Layer 7 of a small transformer language model trained on English Wikipedia (10 layers, counted from 0, width 128).
A neuron adds its activation times its output weights to the MLP's output. To switch it off is to set its activation to zero at one token and run the rest of the model.
A neuron's activation on a vector x is GELU(gate . x) times (in . x), where the dot is the dot product.

Input weights of the MLP neurons that the questions are about. A number n stands for n times 0.0035.
n16 gate: -18 34 -5 -17 17 -25 -12 -32 -24 14 -31 -34 27 15 -1 33 -7 19 -16 -18 -19 -11 50 9 11 -5 11 -23 -19 24 17 32 13 6 28 -3 -28 36 -4 -11 -32 -18 28 25 33 18 -20 -7 -9 -36 14 19 -6 -10 42 -9 4 10 -5 19 21 26 12 -1 -14 -8 13 1 19 2 30 14 0 -26 -32 -9 12 -17 -38 5 4 -14 -19 -30 -17 -2 28 -3 -7 6 6 -2 8 -38 3 -43 -11 23 -14 -2 15 11 12 42 11 -38 -3 -17 -20 -17 5 -34 14 21 18 -26 -11 -19 45 -1 12 -32 28 -25 -10 -11 30 -6
n34 gate: -15 10 3 -45 -6 36 19 8 -5 3 21 -1 -14 12 16 -33 -9 -55 -27 30 17 9 7 28 -13 18 18 2 32 16 -25 5 -14 -32 -46 -28 19 -13 -14 -12 -58 23 1 2 0 7 -11 -2 -15 -3 1 -3 9 -16 9 -19 -49 19 -1 -11 34 5 -29 -2 -42 11 8 -38 1 -17 4 -27 -9 -35 -40 7 7 -13 19 -7 -30 19 -32 3 -5 -5 7 -44 -10 12 28 32 -3 -13 19 17 11 -22 -32 -10 16 31 33 -33 -2 28 10 1 8 14 -7 38 -32 21 -37 6 -59 -25 33 9 -3 -5 -2 -33 16 -14 7 16
n35 gate: 9 -16 -14 54 -2 -20 34 43 -17 33 -12 -16 16 7 62 18 -15 -8 -2 -7 21 40 3 25 -16 -6 7 24 -4 -4 -21 -1 10 1 -1 3 -41 -4 26 -12 0 -36 -30 31 -33 8 17 17 -34 -9 4 4 -2 49 -12 -19 -47 -5 -10 -11 34 1 1 -11 -28 -8 10 9 -3 -5 -15 18 -24 17 -4 15 -14 10 32 -20 1 1 -30 2 9 1 -17 -4 -9 -18 -27 9 18 -3 -32 42 42 -11 15 8 8 4 13 1 -14 -18 54 5 -28 -13 -16 12 -11 2 -3 -2 -42 22 -28 -4 1 -6 2 4 0 10 23 10
n71 gate: -9 23 -17 8 3 3 1 11 13 7 -29 -2 -26 -33 -18 33 25 17 39 -32 3 60 -28 18 -4 -17 22 -7 -27 15 22 -30 15 -47 -26 -24 17 19 15 -1 11 -6 11 21 -28 4 13 -12 25 -3 14 1 -3 -12 -35 -35 -24 12 8 29 -8 -3 8 17 -40 -10 -7 23 -15 9 -10 42 -12 51 16 -17 -18 -3 29 33 -10 -27 15 15 51 7 -16 11 5 16 14 39 7 -16 -43 -7 20 2 -14 -37 -8 -5 13 20 -48 -14 17 27 -1 -53 -50 6 -3 2 10 13 -4 12 -19 -35 18 -5 -12 -37 38 58 7 7
n108 gate: -60 -9 -27 26 -4 5 -1 40 -24 -27 -17 11 2 -19 13 -10 -28 10 25 25 15 -31 -24 13 56 10 -17 -27 16 20 -10 -11 -65 -3 0 24 5 -31 -22 7 -6 -24 17 -26 9 10 16 7 -21 16 39 -8 18 14 -5 -14 -16 2 -43 -8 18 -6 -3 19 -44 8 10 -71 5 -43 51 -24 26 0 -24 71 10 -59 -2 18 4 46 19 -35 -34 14 -19 -40 43 33 -24 9 15 -36 13 5 7 27 13 -12 1 -8 -38 3 -5 -28 13 -1 -12 -2 21 19 21 -10 11 -50 -30 0 5 21 -25 15 -4 25 -2 11 41 -5
n214 gate: -4 -9 -44 -8 12 -36 -30 -60 -34 -35 -34 6 -19 25 4 44 -2 -15 -7 8 25 -11 17 -4 -21 1 30 15 32 46 -8 10 -26 37 -16 -2 -13 -14 -17 -10 -25 -1 -7 1 4 22 -12 -28 -9 25 -5 -29 -17 3 -8 40 2 -12 -1 -24 -42 -21 11 25 -45 -5 -22 -41 -1 -14 -20 26 67 2 -27 -8 19 6 12 -8 -21 8 -21 11 -2 7 -57 -9 -50 56 41 49 -29 15 20 26 4 4 -11 52 -1 -9 -30 -8 -12 6 18 -12 26 -40 23 43 8 -14 -18 1 29 7 13 26 38 -1 -38 32 -21 -30 -31 -15
n246 gate: 2 -11 -2 -6 6 12 -14 12 -10 -16 -7 38 -61 22 -9 8 -43 -22 -9 7 2 -1 -30 -28 13 29 2 -21 -19 -12 23 -5 -12 53 -12 -12 22 4 -13 27 3 46 -8 22 17 7 -13 7 -18 -21 31 19 3 36 -5 -9 16 16 16 -15 4 9 -36 -26 13 -9 4 -15 -2 -4 2 -5 6 -12 6 46 -12 28 13 -21 19 3 22 -22 -5 -9 13 -13 20 5 -20 18 0 -5 -33 -20 5 -1 -30 -7 -32 -7 -17 9 -22 -12 14 18 18 -31 -2 -12 21 -3 7 23 -10 -5 6 -28 1 -13 -20 11 -11 21 24 -14
n251 gate: -36 27 26 17 -10 -33 35 0 0 -14 -53 -6 8 -5 -28 -20 16 -32 -2 5 53 -2 -20 -5 -36 -23 -24 34 39 22 16 20 -10 -13 25 16 -39 -17 -9 3 31 -15 44 -4 1 -20 -30 11 14 15 -46 -17 37 -4 -18 14 -2 -21 -14 -36 -43 17 -20 -11 -25 18 -16 -44 3 16 -11 -9 7 -29 11 14 10 1 -1 -18 -7 24 2 58 -18 -26 -13 1 -11 -16 -26 4 -67 -17 -41 31 29 20 20 12 0 -2 9 10 -14 17 -15 2 -5 -15 6 -13 22 -4 17 -42 -49 -19 50 9 55 34 -47 27 58 11 22 27
n16 in: -21 19 13 -12 8 10 -37 23 -20 32 -5 1 -29 57 -11 10 -32 3 15 -53 25 -3 6 -22 0 -45 19 13 -39 -16 19 -5 37 -1 -24 -4 -22 -20 -29 24 -27 17 9 -21 -20 35 11 -16 -24 5 28 -1 5 26 -27 0 5 10 -52 5 13 19 -24 -1 32 5 -53 -14 14 10 -2 -12 -11 20 6 36 16 3 6 14 -15 -13 -21 1 21 25 -35 -15 -13 16 -31 16 15 2 -9 -1 9 -17 6 40 -6 -30 12 3 13 -19 19 2 14 1 11 -8 -26 35 8 5 -17 16 -25 -56 -30 -30 10 1 23 11 -27 12
n34 in: 15 54 -25 -17 13 -27 -5 -19 7 49 -5 -7 7 33 13 -5 42 -23 -15 -10 41 14 20 0 34 19 -74 2 29 10 -32 -19 -39 -8 27 34 16 -48 -16 -32 -4 -11 -1 9 -17 34 3 3 6 14 1 -24 -3 8 -29 12 -6 24 13 3 -1 -4 -4 -19 -12 -25 -1 1 10 -16 23 -31 -3 -4 30 5 -6 25 19 23 2 -43 10 -5 3 34 -25 4 -13 11 35 0 -25 13 33 -23 -1 1 -11 -18 5 45 -22 80 -13 23 26 23 -15 -42 44 -5 18 -20 -5 -1 -16 -13 -5 54 -22 40 22 -26 -23 17 1 -23
n35 in: 27 22 36 -27 -39 18 -39 -33 18 19 -14 -7 20 -11 -12 1 44 27 7 38 -8 9 16 6 -3 -15 37 -28 1 1 9 -2 -4 9 0 11 24 -14 4 -7 -5 11 -8 50 0 3 8 -2 -5 13 -20 -27 36 25 -28 5 7 -29 5 -10 3 33 3 -6 -7 1 -42 25 -32 -8 3 -27 0 -7 -33 -39 -4 -35 -35 16 -33 7 -6 3 38 -9 1 -19 -38 9 12 1 -14 7 18 -23 -52 -13 -30 -8 25 -1 -11 20 -27 9 41 -6 35 -13 -14 14 -22 4 -9 30 45 -35 17 26 -46 -20 20 3 30 34 -10 -10
n71 in: -25 18 -52 6 22 -34 9 41 -26 9 -34 -16 -17 34 16 8 1 40 33 38 -15 -31 1 19 -6 -5 12 32 -11 10 -4 -34 32 5 -5 8 8 34 25 -9 -24 8 7 -1 -27 -20 28 -2 -1 -18 -29 -34 -31 -6 -2 25 -33 -29 16 -20 -39 14 6 10 10 -13 29 -17 -7 -3 14 27 -12 -42 -16 9 22 16 16 -29 -30 1 17 -21 11 8 22 -27 2 -31 17 -16 -4 -14 31 33 1 10 -8 0 -32 -19 32 35 29 -24 -22 5 -28 7 -57 -21 -14 -7 19 28 22 40 16 23 1 16 36 -31 28 -6 21 28
n108 in: 5 -28 -13 38 28 6 -2 18 30 12 27 -4 8 4 -17 12 48 -49 -19 -27 12 -17 -15 5 20 16 11 -11 7 -36 10 -20 18 19 25 -7 -23 52 -4 14 -11 -34 -25 10 -44 30 -21 -14 -51 28 -15 -19 10 10 50 -6 -19 17 -39 3 -82 44 -18 17 -32 67 10 -8 15 -27 -66 31 -46 -2 -10 -6 -24 44 -33 5 5 -28 -1 -37 10 36 -3 24 15 32 -63 21 -24 5 -12 -27 25 -2 12 -3 23 -5 4 -38 24 -59 7 -7 1 -5 24 18 21 14 17 30 -42 29 34 15 14 44 1 33 22 36 6 -14
n214 in: -26 8 -21 53 -1 24 6 14 36 4 12 46 -15 33 30 3 -10 17 -4 11 -7 78 76 0 26 3 -17 13 -10 1 -45 -45 5 -7 42 63 1 -32 10 -16 10 31 12 42 -10 -10 -16 14 -12 -16 -12 15 8 -6 24 -54 32 -23 -95 -27 8 2 -21 -11 33 49 -57 -16 -53 1 -2 0 -28 41 -32 4 -9 -35 -34 0 21 4 2 -24 16 3 19 0 -7 -28 -45 -35 33 -1 15 -13 4 20 -15 -33 -18 7 37 -31 2 -14 19 -16 27 -12 -36 -2 -37 -4 4 19 4 -23 29 -14 6 11 14 44 1 33 0 -14
n246 in: -23 44 2 19 -19 -3 -29 -18 30 -23 -9 7 11 -25 -10 23 16 27 33 -6 2 -5 -17 -5 5 41 16 -11 -24 4 -17 15 37 -2 -20 -9 12 -14 -14 -8 -50 19 6 1 15 1 8 17 -10 11 7 15 -32 -32 -9 16 45 -17 -3 21 12 4 16 -9 25 -5 -5 -9 33 6 -6 8 -27 1 -21 7 11 29 30 -4 44 23 22 -8 -44 -3 4 19 -7 -10 19 1 16 -1 28 26 -15 -13 33 19 8 -10 -5 9 -20 -5 21 69 2 1 30 4 -44 5 -3 -4 49 56 10 9 15 5 -20 43 -26 -15 -4 55
n251 in: 12 -6 -23 31 3 -29 -30 -41 5 -27 -22 -45 35 12 -9 -10 -18 12 13 1 -17 7 -9 -40 22 -5 12 10 -26 13 -23 29 25 -2 20 -20 -17 -3 30 8 -6 9 6 -12 21 -25 -20 -20 55 48 -22 7 20 -24 32 57 7 -19 7 40 12 41 -21 15 -2 33 26 8 2 43 38 -30 -15 8 -56 -16 -33 -18 4 3 5 16 -14 23 -29 -10 -34 4 67 -2 -19 35 -4 4 18 18 -16 -25 -1 -36 12 14 -1 -3 3 -3 12 -6 -38 24 -14 21 9 -40 -11 7 22 14 -10 10 -26 16 14 6 -24 8 10 -38

Output weights of the MLP neurons that the questions are about. A number n stands for n times 0.0028.
n16: -12 16 -3 12 6 -17 6 -35 5 -20 36 -25 19 -15 24 11 16 -35 49 30 26 -3 -17 54 -24 -6 -24 -13 4 19 -29 22 -41 -2 14 -21 9 -27 23 16 3 5 19 47 2 -9 0 19 19 -22 -40 -83 11 -21 62 -2 17 -15 7 -35 -14 -5 -10 30 -19 -17 8 17 14 -4 -28 8 49 -16 -5 21 -13 22 26 -3 17 -71 -19 8 -27 16 59 -26 29 -1 13 18 2 4 9 -8 12 4 14 -14 -4 1 31 33 13 -15 -19 -11 -12 -44 -3 -3 -5 -51 -6 -6 -4 -26 -15 -4 -4 7 -16 66 -34 18 2 -1
n34: 12 -10 33 -16 8 -65 28 -18 -12 30 31 22 6 -34 30 1 19 -4 28 21 19 16 -18 28 61 -1 -20 -85 -17 -24 -18 23 -61 -27 24 2 -33 47 -22 -4 -30 -15 -8 -7 14 34 25 -30 -40 95 0 7 9 -17 15 -28 2 70 -22 -3 33 8 -35 -30 -31 -14 26 8 -25 -18 2 34 34 -2 -23 -1 23 -50 -35 2 -19 -12 38 -12 9 29 44 33 6 18 8 -4 38 25 5 -2 10 29 -28 -50 20 -48 21 -11 -7 -3 47 -26 5 -17 27 -30 -6 1 23 11 -21 -39 3 6 12 15 -30 13 35 39 -42 -25
n35: -31 19 3 67 18 21 24 -28 -47 -9 -25 8 67 -17 -30 3 4 22 -22 10 2 7 4 42 2 -2 -29 -13 0 1 -35 3 -7 -12 18 -15 24 -29 -7 -46 -28 4 17 2 -2 1 -33 73 53 -55 -2 38 4 1 -20 32 -15 20 25 -20 27 13 -13 18 -2 9 12 45 -9 49 8 -10 -17 -38 -8 5 -2 -51 28 -13 -31 -35 46 31 12 5 21 -41 33 23 -2 20 -5 -47 9 10 13 -24 -17 -24 -23 -1 -40 43 19 -38 30 10 -29 36 -9 -28 -18 -43 6 -21 24 -10 -26 4 -14 -14 22 44 26 8 34 51
n71: 40 -27 33 16 31 -1 4 19 53 57 -34 -7 -34 -17 -10 -2 39 -1 67 -2 -6 15 -13 9 -14 21 0 18 7 9 8 -1 -17 -29 -40 -24 -8 -23 34 -21 -21 59 -14 -28 -33 57 -3 -39 -12 15 11 12 39 21 23 22 29 54 54 25 20 4 -31 15 -37 23 18 -13 55 -46 11 -23 -5 -12 12 42 30 18 -16 13 -2 24 -8 -34 20 -9 28 0 8 -10 17 17 -33 30 -16 -9 1 25 18 12 -24 -20 -83 -18 -3 17 -62 -11 -12 11 55 34 1 33 -17 0 -40 -24 -23 53 23 14 -1 35 2 18 12 24
n108: -41 12 7 -37 -21 16 4 20 18 -8 -2 19 19 50 17 -2 6 35 -2 18 4 -31 -16 17 -51 -19 20 -27 -33 -3 -20 42 -55 -19 -10 40 -9 -15 16 0 -21 -45 -8 59 10 72 25 -7 -14 54 20 -15 -17 31 -1 -45 -18 -18 -51 10 60 92 3 -30 -7 -12 -26 -56 26 13 26 -14 16 -15 -15 27 24 -10 11 16 15 -27 45 19 -19 -12 15 -11 -2 20 -44 3 -14 21 -19 -18 13 -30 -14 -18 20 -65 59 0 39 4 -9 -6 -15 -74 -15 -5 -2 -17 19 -2 3 -35 18 2 -37 -40 49 -29 -48 2 -11 73
n214: -12 10 35 53 -34 5 19 54 -13 43 -33 -21 -27 -30 31 18 -19 26 -15 -23 -1 -39 54 -27 25 -9 -26 23 7 -68 9 -41 33 -30 6 47 1 -13 -6 -34 0 12 12 -6 25 -49 -19 0 -17 -64 13 -24 -47 -5 -43 1 10 -14 8 -83 -38 -15 43 -15 -15 60 -6 -44 33 -31 -7 -17 9 -8 25 61 9 17 -8 -16 -19 49 44 -35 -48 29 -15 -33 -27 26 -11 -20 -35 3 13 8 -40 -46 1 30 10 -38 -49 -39 0 -3 -32 -19 38 47 28 -27 -4 -44 -16 -26 0 -2 -7 -2 -6 53 -11 -5 3 -67 49 -16
n246: 30 -6 40 46 -15 29 1 46 11 -3 21 -15 20 -1 -29 -14 18 -7 -4 -10 -12 -26 -12 -5 26 -9 11 -27 5 32 44 8 26 30 47 4 27 -15 11 23 24 13 0 22 -30 6 -14 -19 -16 -11 17 -17 74 46 -12 38 40 -25 -18 -27 17 -2 -68 -24 32 -8 24 -12 -31 12 -34 -44 -1 -30 -24 -5 -58 -33 14 -21 -19 -31 -6 -6 25 -16 24 -15 -9 2 -25 48 18 -17 -2 30 19 13 42 -21 16 8 7 -12 -24 -52 29 -17 -31 -20 20 -40 -27 -11 -10 -23 16 21 5 -43 -8 -35 15 6 -5 10 -46 20
n251: 58 -23 36 -52 -8 -22 -12 -12 35 -6 -16 -6 29 12 23 63 0 -1 25 -50 -2 -52 5 49 -33 1 -14 -4 11 21 -14 2 -24 -31 9 33 23 -42 27 41 77 -5 -27 -5 3 23 -32 39 -39 15 -31 -41 -36 -30 20 10 -23 8 33 39 3 -35 16 18 -4 -22 24 -7 -41 -11 1 10 28 11 40 -18 6 -39 -3 -43 11 2 -9 13 -6 47 -29 17 -56 19 -49 35 7 -33 -3 -5 20 4 -6 -32 -45 23 -36 47 2 12 1 -15 16 -46 -17 -2 -41 -29 -39 4 6 40 -21 0 11 36 -21 13 5 17 -7 -53

Each question names a token from some text and the token that comes next. It shows the vector x that enters the MLP there. A number n stands for n times 0.049.

Then comes g, the gradient of the next token's log-probability with respect to the MLP's output, scaled to length 1. A neuron's effect is roughly proportional to its activation times (output weights . g). A number n stands for n times 0.0045.

"8", then " February"
x: -1 2 -24 -2 -12 10 -17 -21 33 0 19 -4 -1 -12 14 -15 -1 3 19 -5 5 23 -24 5 -20 -30 21 9 -19 12 3 13 -13 3 -12 25 -13 5 26 4 9 12 16 24 -3 -5 0 6 25 1 -4 57 1 -10 7 14 4 17 2 11 0 -7 12 0 -6 11 5 -16 12 31 -11 31 -9 0 31 6 14 -19 -9 -14 -4 -2 -20 14 18 14 2 25 -13 5 -2 2 8 3 -20 -21 12 -6 14 -8 -9 -5 12 -8 17 -17 13 10 5 14 0 1 0 43 2 8 8 -37 -20 -19 15 -1 -9 4 12 12 36 -8
g: -12 33 1 -9 -12 23 -58 22 -33 -12 11 -35 -6 19 -41 -5 -17 5 2 1 7 -26 18 -7 8 -14 18 5 8 -7 29 -11 -46 39 12 -6 34 -24 10 16 43 22 0 -7 -13 35 -17 13 -1 -10 -6 7 -8 -25 -5 16 -10 -5 -5 -9 6 48 8 -22 -3 4 -8 29 16 33 35 -20 17 32 12 -37 26 -5 3 35 15 -28 32 -7 18 16 0 -19 13 1 17 -9 -9 29 1 1 -31 -29 0 -1 -2 14 -15 -27 -15 5 -1 -11 -11 0 -13 21 43 -13 -22 5 -3 0 -6 -8 -3 -14 -4 -14 -26 -14 -6 15
Switching off which neuron hurts the next token most? n71

" e", then "ver"
x: -1 -1 5 -17 -11 -3 6 -15 22 8 -18 -11 38 14 -22 -6 23 7 2 5 -2 17 26 25 -25 -2 -33 -18 16 -11 -19 6 22 -8 3 2 -11 -12 15 3 -6 14 -28 -4 -19 -2 -12 -7 2 6 -14 55 -3 -23 -7 19 14 -5 10 1 -1 11 21 -11 28 -37 34 -6 7 17 3 -3 -7 -3 -14 -2 -17 -7 11 -16 12 -4 -6 19 -29 -18 -9 30 10 -29 -11 1 3 -24 -5 -23 -7 8 -32 26 -4 5 -5 36 -10 -10 -28 -6 -9 10 18 -25 -13 10 -20 -11 -11 -7 11 -12 -7 13 -10 23 24 -24 17 -25
g: -1 7 24 5 55 30 8 -1 19 16 3 11 -16 -19 9 -21 -13 21 0 -33 9 21 -31 -32 -16 17 -14 -2 0 3 23 -36 -3 9 7 39 0 -5 19 22 16 36 -36 -16 0 17 20 5 -3 10 -3 -8 -8 -24 -24 21 9 13 18 -10 12 29 12 -29 34 1 -6 -3 3 -16 -30 14 -16 33 2 1 14 -23 -2 0 -40 10 23 -1 10 30 24 25 3 29 -7 -19 -31 11 6 -14 -23 -17 16 -10 7 8 15 21 -26 -5 3 -17 3 34 2 5 -3 -10 6 26 31 -15 -5 -40 -1 2 -30 47 35 8 -30 -22
Switching off which neuron hurts the next token most? n16

"ished", then " pro"
x: -6 6 -16 -11 2 50 7 -21 -17 -50 18 15 -6 23 23 -15 -9 7 -7 0 6 -15 -6 1 -26 -18 -9 2 2 27 29 -3 -11 4 12 -4 -16 14 -23 21 21 1 -16 -3 0 1 -8 0 7 -2 -5 51 46 6 27 -3 9 3 -4 19 -13 53 -8 -10 7 13 -11 21 22 13 -3 2 11 23 -4 -10 -15 14 -18 -26 -6 -9 -21 -12 9 -28 24 -15 17 -17 7 4 24 10 12 -14 12 10 21 -4 7 -13 31 -18 10 -28 5 -1 11 11 4 1 9 14 1 3 40 -29 -2 13 4 -11 1 23 -5 2 1 -11
g: -10 9 -7 26 13 -3 46 -8 -6 -39 21 -19 -2 -26 12 17 3 -5 -1 8 16 28 9 7 -6 22 -18 -4 -20 19 27 4 36 -20 17 16 4 24 0 -12 -7 -26 -21 -2 4 -38 26 9 19 -8 -23 24 -20 -55 13 -11 -7 -5 -13 -5 -2 7 31 9 -9 49 16 -30 17 -1 -4 5 -5 -12 -2 -1 8 -4 4 -8 -16 38 -8 14 8 17 26 17 10 -12 36 2 15 6 19 4 35 -21 17 -3 -12 31 -5 -41 36 -2 -8 -21 -55 16 17 8 4 -15 4 17 3 29 38 17 1 -8 -31 32 -21 16 6 12
Switching off which neuron hurts the next token most? n246

"in", then "c"
x: 1 3 -6 5 -10 26 15 -21 23 -6 28 9 8 20 -33 -42 6 30 -22 6 8 16 -8 -3 -34 -4 -21 -2 -7 26 22 15 12 -21 1 24 30 26 -20 8 -16 4 -15 38 -5 10 -9 10 -13 -8 -34 27 10 -8 -23 24 28 2 3 60 -8 3 -2 40 15 0 22 -10 23 -15 7 21 -9 -7 -4 -25 25 31 -6 7 2 -24 -2 7 18 32 -11 -26 -18 -2 -19 21 8 5 36 31 -13 2 14 21 -1 6 -8 0 -13 2 -11 16 -6 -7 24 -2 -3 -23 9 26 19 51 4 -10 55 -6 -13 -33 17 -2 29 27
g: 6 -34 15 -8 25 23 3 9 -8 31 5 2 2 -22 28 27 -14 -33 3 -15 35 -15 12 22 8 -23 8 11 0 12 3 28 -13 -31 -9 -15 -1 -8 4 3 30 34 57 11 -34 -59 3 -4 -5 18 4 -3 -13 -12 -21 27 3 -24 9 -6 30 -5 23 -27 -9 9 12 -19 -4 -30 -6 -26 1 -32 13 7 -10 -11 26 11 -46 0 0 9 -35 26 -11 -36 -28 -14 4 9 -38 -23 15 -6 -14 19 16 16 -20 -16 2 7 -27 2 -58 8 -5 -4 16 0 -18 -21 18 -15 -7 0 -2 -23 -4 0 -3 17 6 -5 15 -1
Which neuron, switched off, raises the next token's probability most? n214

" he", then "ad"
x: -27 -3 -12 -14 -2 25 14 -3 22 -6 -3 4 -8 21 2 -8 7 -1 13 -11 -13 5 13 4 12 -2 -27 2 -1 1 -17 2 -14 -2 -17 18 -8 -5 -14 -5 -24 -9 -35 -5 10 -10 -1 -6 14 13 67 46 17 -14 -25 28 34 -9 8 21 -16 12 10 35 21 26 -10 -12 -29 45 -5 16 16 -13 16 -9 5 6 -20 -9 -6 5 -41 -4 -32 15 -15 1 11 -18 10 -18 14 -24 7 9 8 -9 29 -2 14 11 -8 -6 -24 -9 -8 -31 -19 13 -1 17 3 -11 -35 12 25 56 0 -23 34 -9 33 0 1 9 -14 -19
g: 18 5 -11 15 -30 -10 7 -12 1 13 21 -22 5 -7 13 -1 1 -49 0 5 5 -8 -26 -38 11 5 5 -9 -4 26 9 -51 4 25 -1 -27 55 6 -16 3 -45 12 6 35 -3 -14 1 -12 -13 7 0 -3 33 7 -6 5 1 21 -9 -5 4 3 25 -26 2 39 15 -42 -12 0 -19 4 17 -52 -3 2 17 1 22 -36 -22 -16 -8 12 23 6 -3 -7 10 -16 -18 -15 56 -22 -11 47 -13 -10 -11 13 -13 -32 -33 -29 14 -3 13 5 -15 1 -17 -4 -4 0 20 21 0 4 -18 -14 -17 -28 38 -1 -5 7 2 -13
Switching off which neuron hurts the next token most? n251

"v", then "ed"
x: -14 33 -13 -23 7 8 10 -13 21 -11 12 1 12 18 1 -28 16 4 6 -27 -3 -4 9 -8 -4 -11 14 13 11 -14 -4 1 -4 -27 8 -8 4 16 11 -1 7 9 -14 11 -16 -1 12 10 -2 -7 -31 58 29 16 1 39 16 3 5 7 -8 17 -12 -8 -29 -7 -17 -13 11 -16 6 5 20 -24 -10 -10 14 35 -17 -7 -27 -2 -18 -5 -6 -6 -16 -9 5 6 1 25 2 8 -5 1 -9 2 -33 3 12 21 12 -10 -20 -3 7 -9 -18 14 55 17 -17 3 -18 17 15 -10 10 3 22 -49 7 3 -14 5 -14 -10
g: -19 0 1 31 22 -9 18 1 32 -7 -19 -14 9 -16 18 3 0 -22 -11 -29 20 -5 38 24 -3 -23 -3 10 -20 21 16 6 30 31 27 16 12 -16 7 -9 8 29 -6 -22 -12 -8 -8 -9 12 3 -8 2 20 6 34 16 -23 11 2 -18 26 17 13 14 32 -37 15 -13 12 12 -19 -11 28 -33 -9 -55 14 0 -33 0 -2 -36 -19 6 29 18 23 -9 -17 -7 5 30 -4 -6 -4 32 18 25 23 -5 19 25 -10 -19 -35 -2 10 23 19 12 -21 43 8 10 -23 -26 -1 2 9 -48 5 8 39 -4 31 -3 2 -6
Switching off which neuron hurts the next token most? n214

" S", then "m"
x: -30 -15 -7 6 3 25 -12 0 22 -13 -14 22 -5 -2 4 4 0 -9 -12 -18 -10 -5 8 28 -5 0 -50 -14 11 6 -35 -7 -12 -17 -9 -20 7 -9 0 -5 10 -12 -11 7 16 -2 0 35 -12 -2 10 65 9 -4 -11 -9 -10 2 4 14 10 -5 -8 -9 -4 -32 2 -3 2 -36 11 -17 13 -1 -5 12 7 -11 20 -5 3 -4 -10 8 -2 9 10 -12 15 -22 7 -10 3 4 11 -12 1 5 -11 7 -3 28 -4 -18 3 -19 4 10 -3 11 -1 -15 19 0 -15 7 -3 -6 -5 24 7 11 -25 -8 -14 -3 17 1
g: 12 -66 -1 -11 -1 11 -12 -13 19 8 -16 31 7 -6 40 -12 28 1 2 -4 -23 19 -24 -18 2 3 2 -6 22 19 -15 14 7 4 14 -12 -38 2 -1 8 21 -1 -11 -2 9 34 6 5 1 -6 2 -1 -3 -43 10 -18 19 34 32 -7 -30 43 22 12 -13 -4 11 22 -35 -3 16 -6 1 8 -17 2 7 -14 -20 -3 8 -32 -7 -16 19 -1 -25 24 -34 -13 -28 5 23 -34 -59 -3 -32 19 -12 1 0 -30 -8 -14 -5 18 -25 -33 -9 -10 -4 -22 -7 -5 -1 11 2 -6 34 -10 18 50 -19 8 16 -24 3 -17
Switching off which neuron hurts the next token most? n34

" ", then "9"
x: -23 2 8 1 36 32 4 12 32 -13 7 -5 -29 -18 26 -29 1 6 15 -5 1 15 -36 8 -33 3 15 -32 -26 -4 -10 -14 -13 -21 -2 -8 -3 6 17 10 6 11 -23 -7 -21 22 23 3 28 -16 -8 48 26 -12 -15 -11 7 -14 -6 -4 -16 4 8 18 38 -1 19 11 27 -12 6 35 20 -15 15 7 40 -20 0 -7 -13 2 9 19 -8 12 13 -3 32 0 3 -1 -19 10 5 -17 -24 2 25 -24 9 -1 30 13 -5 5 8 -26 13 5 17 23 -11 0 12 13 25 -13 -4 1 21 -7 -27 26 -3 9 -22 3
g: -34 -14 -32 -4 21 -33 1 -13 -4 0 -4 -7 15 -6 35 4 0 24 10 17 36 23 -24 31 5 -16 3 -10 -45 5 -5 21 34 18 1 -16 -51 -3 6 11 -8 11 33 9 20 15 4 -8 4 1 6 45 -1 36 3 -15 8 19 -1 -26 -5 -29 6 32 -9 11 -11 16 -3 28 -13 5 30 -1 -2 -23 11 -22 12 19 -39 3 -13 20 0 4 -5 4 -40 30 -14 19 18 28 -6 3 21 -2 -7 -3 -29 -18 12 -24 27 2 8 28 28 -1 1 -45 -30 13 -23 10 13 -18 -16 -21 -26 -36 0 -20 16 18 4 11
Switching off which neuron hurts the next token most? n34

"ath", then " C"
x: 5 11 -3 17 -11 1 -4 5 5 -37 11 15 27 5 13 -21 13 13 12 -18 -18 -25 18 -20 8 8 -10 15 -18 18 -6 13 0 -16 -14 -24 -18 12 -12 8 -6 23 -18 14 -10 -6 -23 19 -19 -16 12 57 -11 0 -23 -25 28 23 0 -5 4 11 0 -20 2 14 0 -15 3 14 2 20 10 12 -27 1 13 -21 -29 -17 -5 -8 -15 8 5 5 -9 -30 0 -11 22 -3 -6 14 4 -14 -1 -15 12 8 0 -6 -27 -4 26 10 -27 -7 -5 -5 11 3 42 18 -2 -20 -17 10 25 7 7 4 -3 -33 -12 -6 23 1
g: -36 -41 -1 -51 -38 1 -4 -13 -8 -24 -18 -25 9 4 22 0 21 -2 -11 -28 40 -20 -20 23 -7 -11 35 -5 -9 6 16 -7 4 -7 -28 -13 24 4 -21 35 -14 1 -6 -3 -9 15 31 -9 -18 15 -10 15 3 -1 26 -4 15 -15 -20 2 27 44 -6 7 -20 -5 -8 -4 11 11 18 13 20 5 8 6 -23 4 -46 1 -5 -22 36 17 31 -8 -2 4 0 -9 12 -17 12 1 -25 17 14 -27 -7 15 -40 -21 33 18 -17 12 12 -10 7 -17 -9 -44 11 10 -17 36 -4 14 -16 -26 -25 19 20 -17 23 29 29 -6
Which neuron, switched off, raises the next token's probability most? n108

" a", then " g"
x: -15 -39 -31 -15 -24 17 2 8 11 41 -6 -7 13 -25 -14 18 1 16 -8 -9 0 -4 17 13 -4 -3 0 0 15 8 9 11 -15 2 18 -14 -2 -2 8 -1 -9 -7 2 10 7 1 28 -20 -2 7 0 51 -17 -42 19 13 27 -4 6 -10 6 54 39 -18 1 -2 12 6 -10 1 -32 34 4 0 -12 -8 -3 -20 4 11 19 16 -11 5 -6 -1 1 23 23 -19 -4 -12 2 -23 29 -21 4 18 -6 24 39 7 -19 -18 6 8 -20 -2 -18 -2 21 -4 -9 10 3 6 18 -37 8 7 -38 18 -22 5 1 -4 -17 8
g: 25 8 -8 2 23 5 37 29 19 -13 12 -19 0 20 -8 -17 -23 -14 -10 3 18 -25 -44 -31 11 34 21 -9 -15 -11 13 32 -10 -37 13 46 10 -33 1 -14 -30 13 -20 37 9 -2 21 14 -12 -11 30 -1 5 -12 27 -25 2 18 4 -28 19 1 -3 27 -10 22 -22 24 12 32 -3 24 -11 -11 1 3 5 -18 -23 -25 15 3 -2 7 -5 14 -40 32 -26 23 -38 4 -17 -29 -17 -4 -11 -23 -6 -5 31 11 -8 -19 -30 -8 26 -1 4 26 -16 -14 -22 13 43 11 15 -17 -5 5 -20 9 26 -5 15 2 18 3
Switching off which neuron hurts the next token most? n16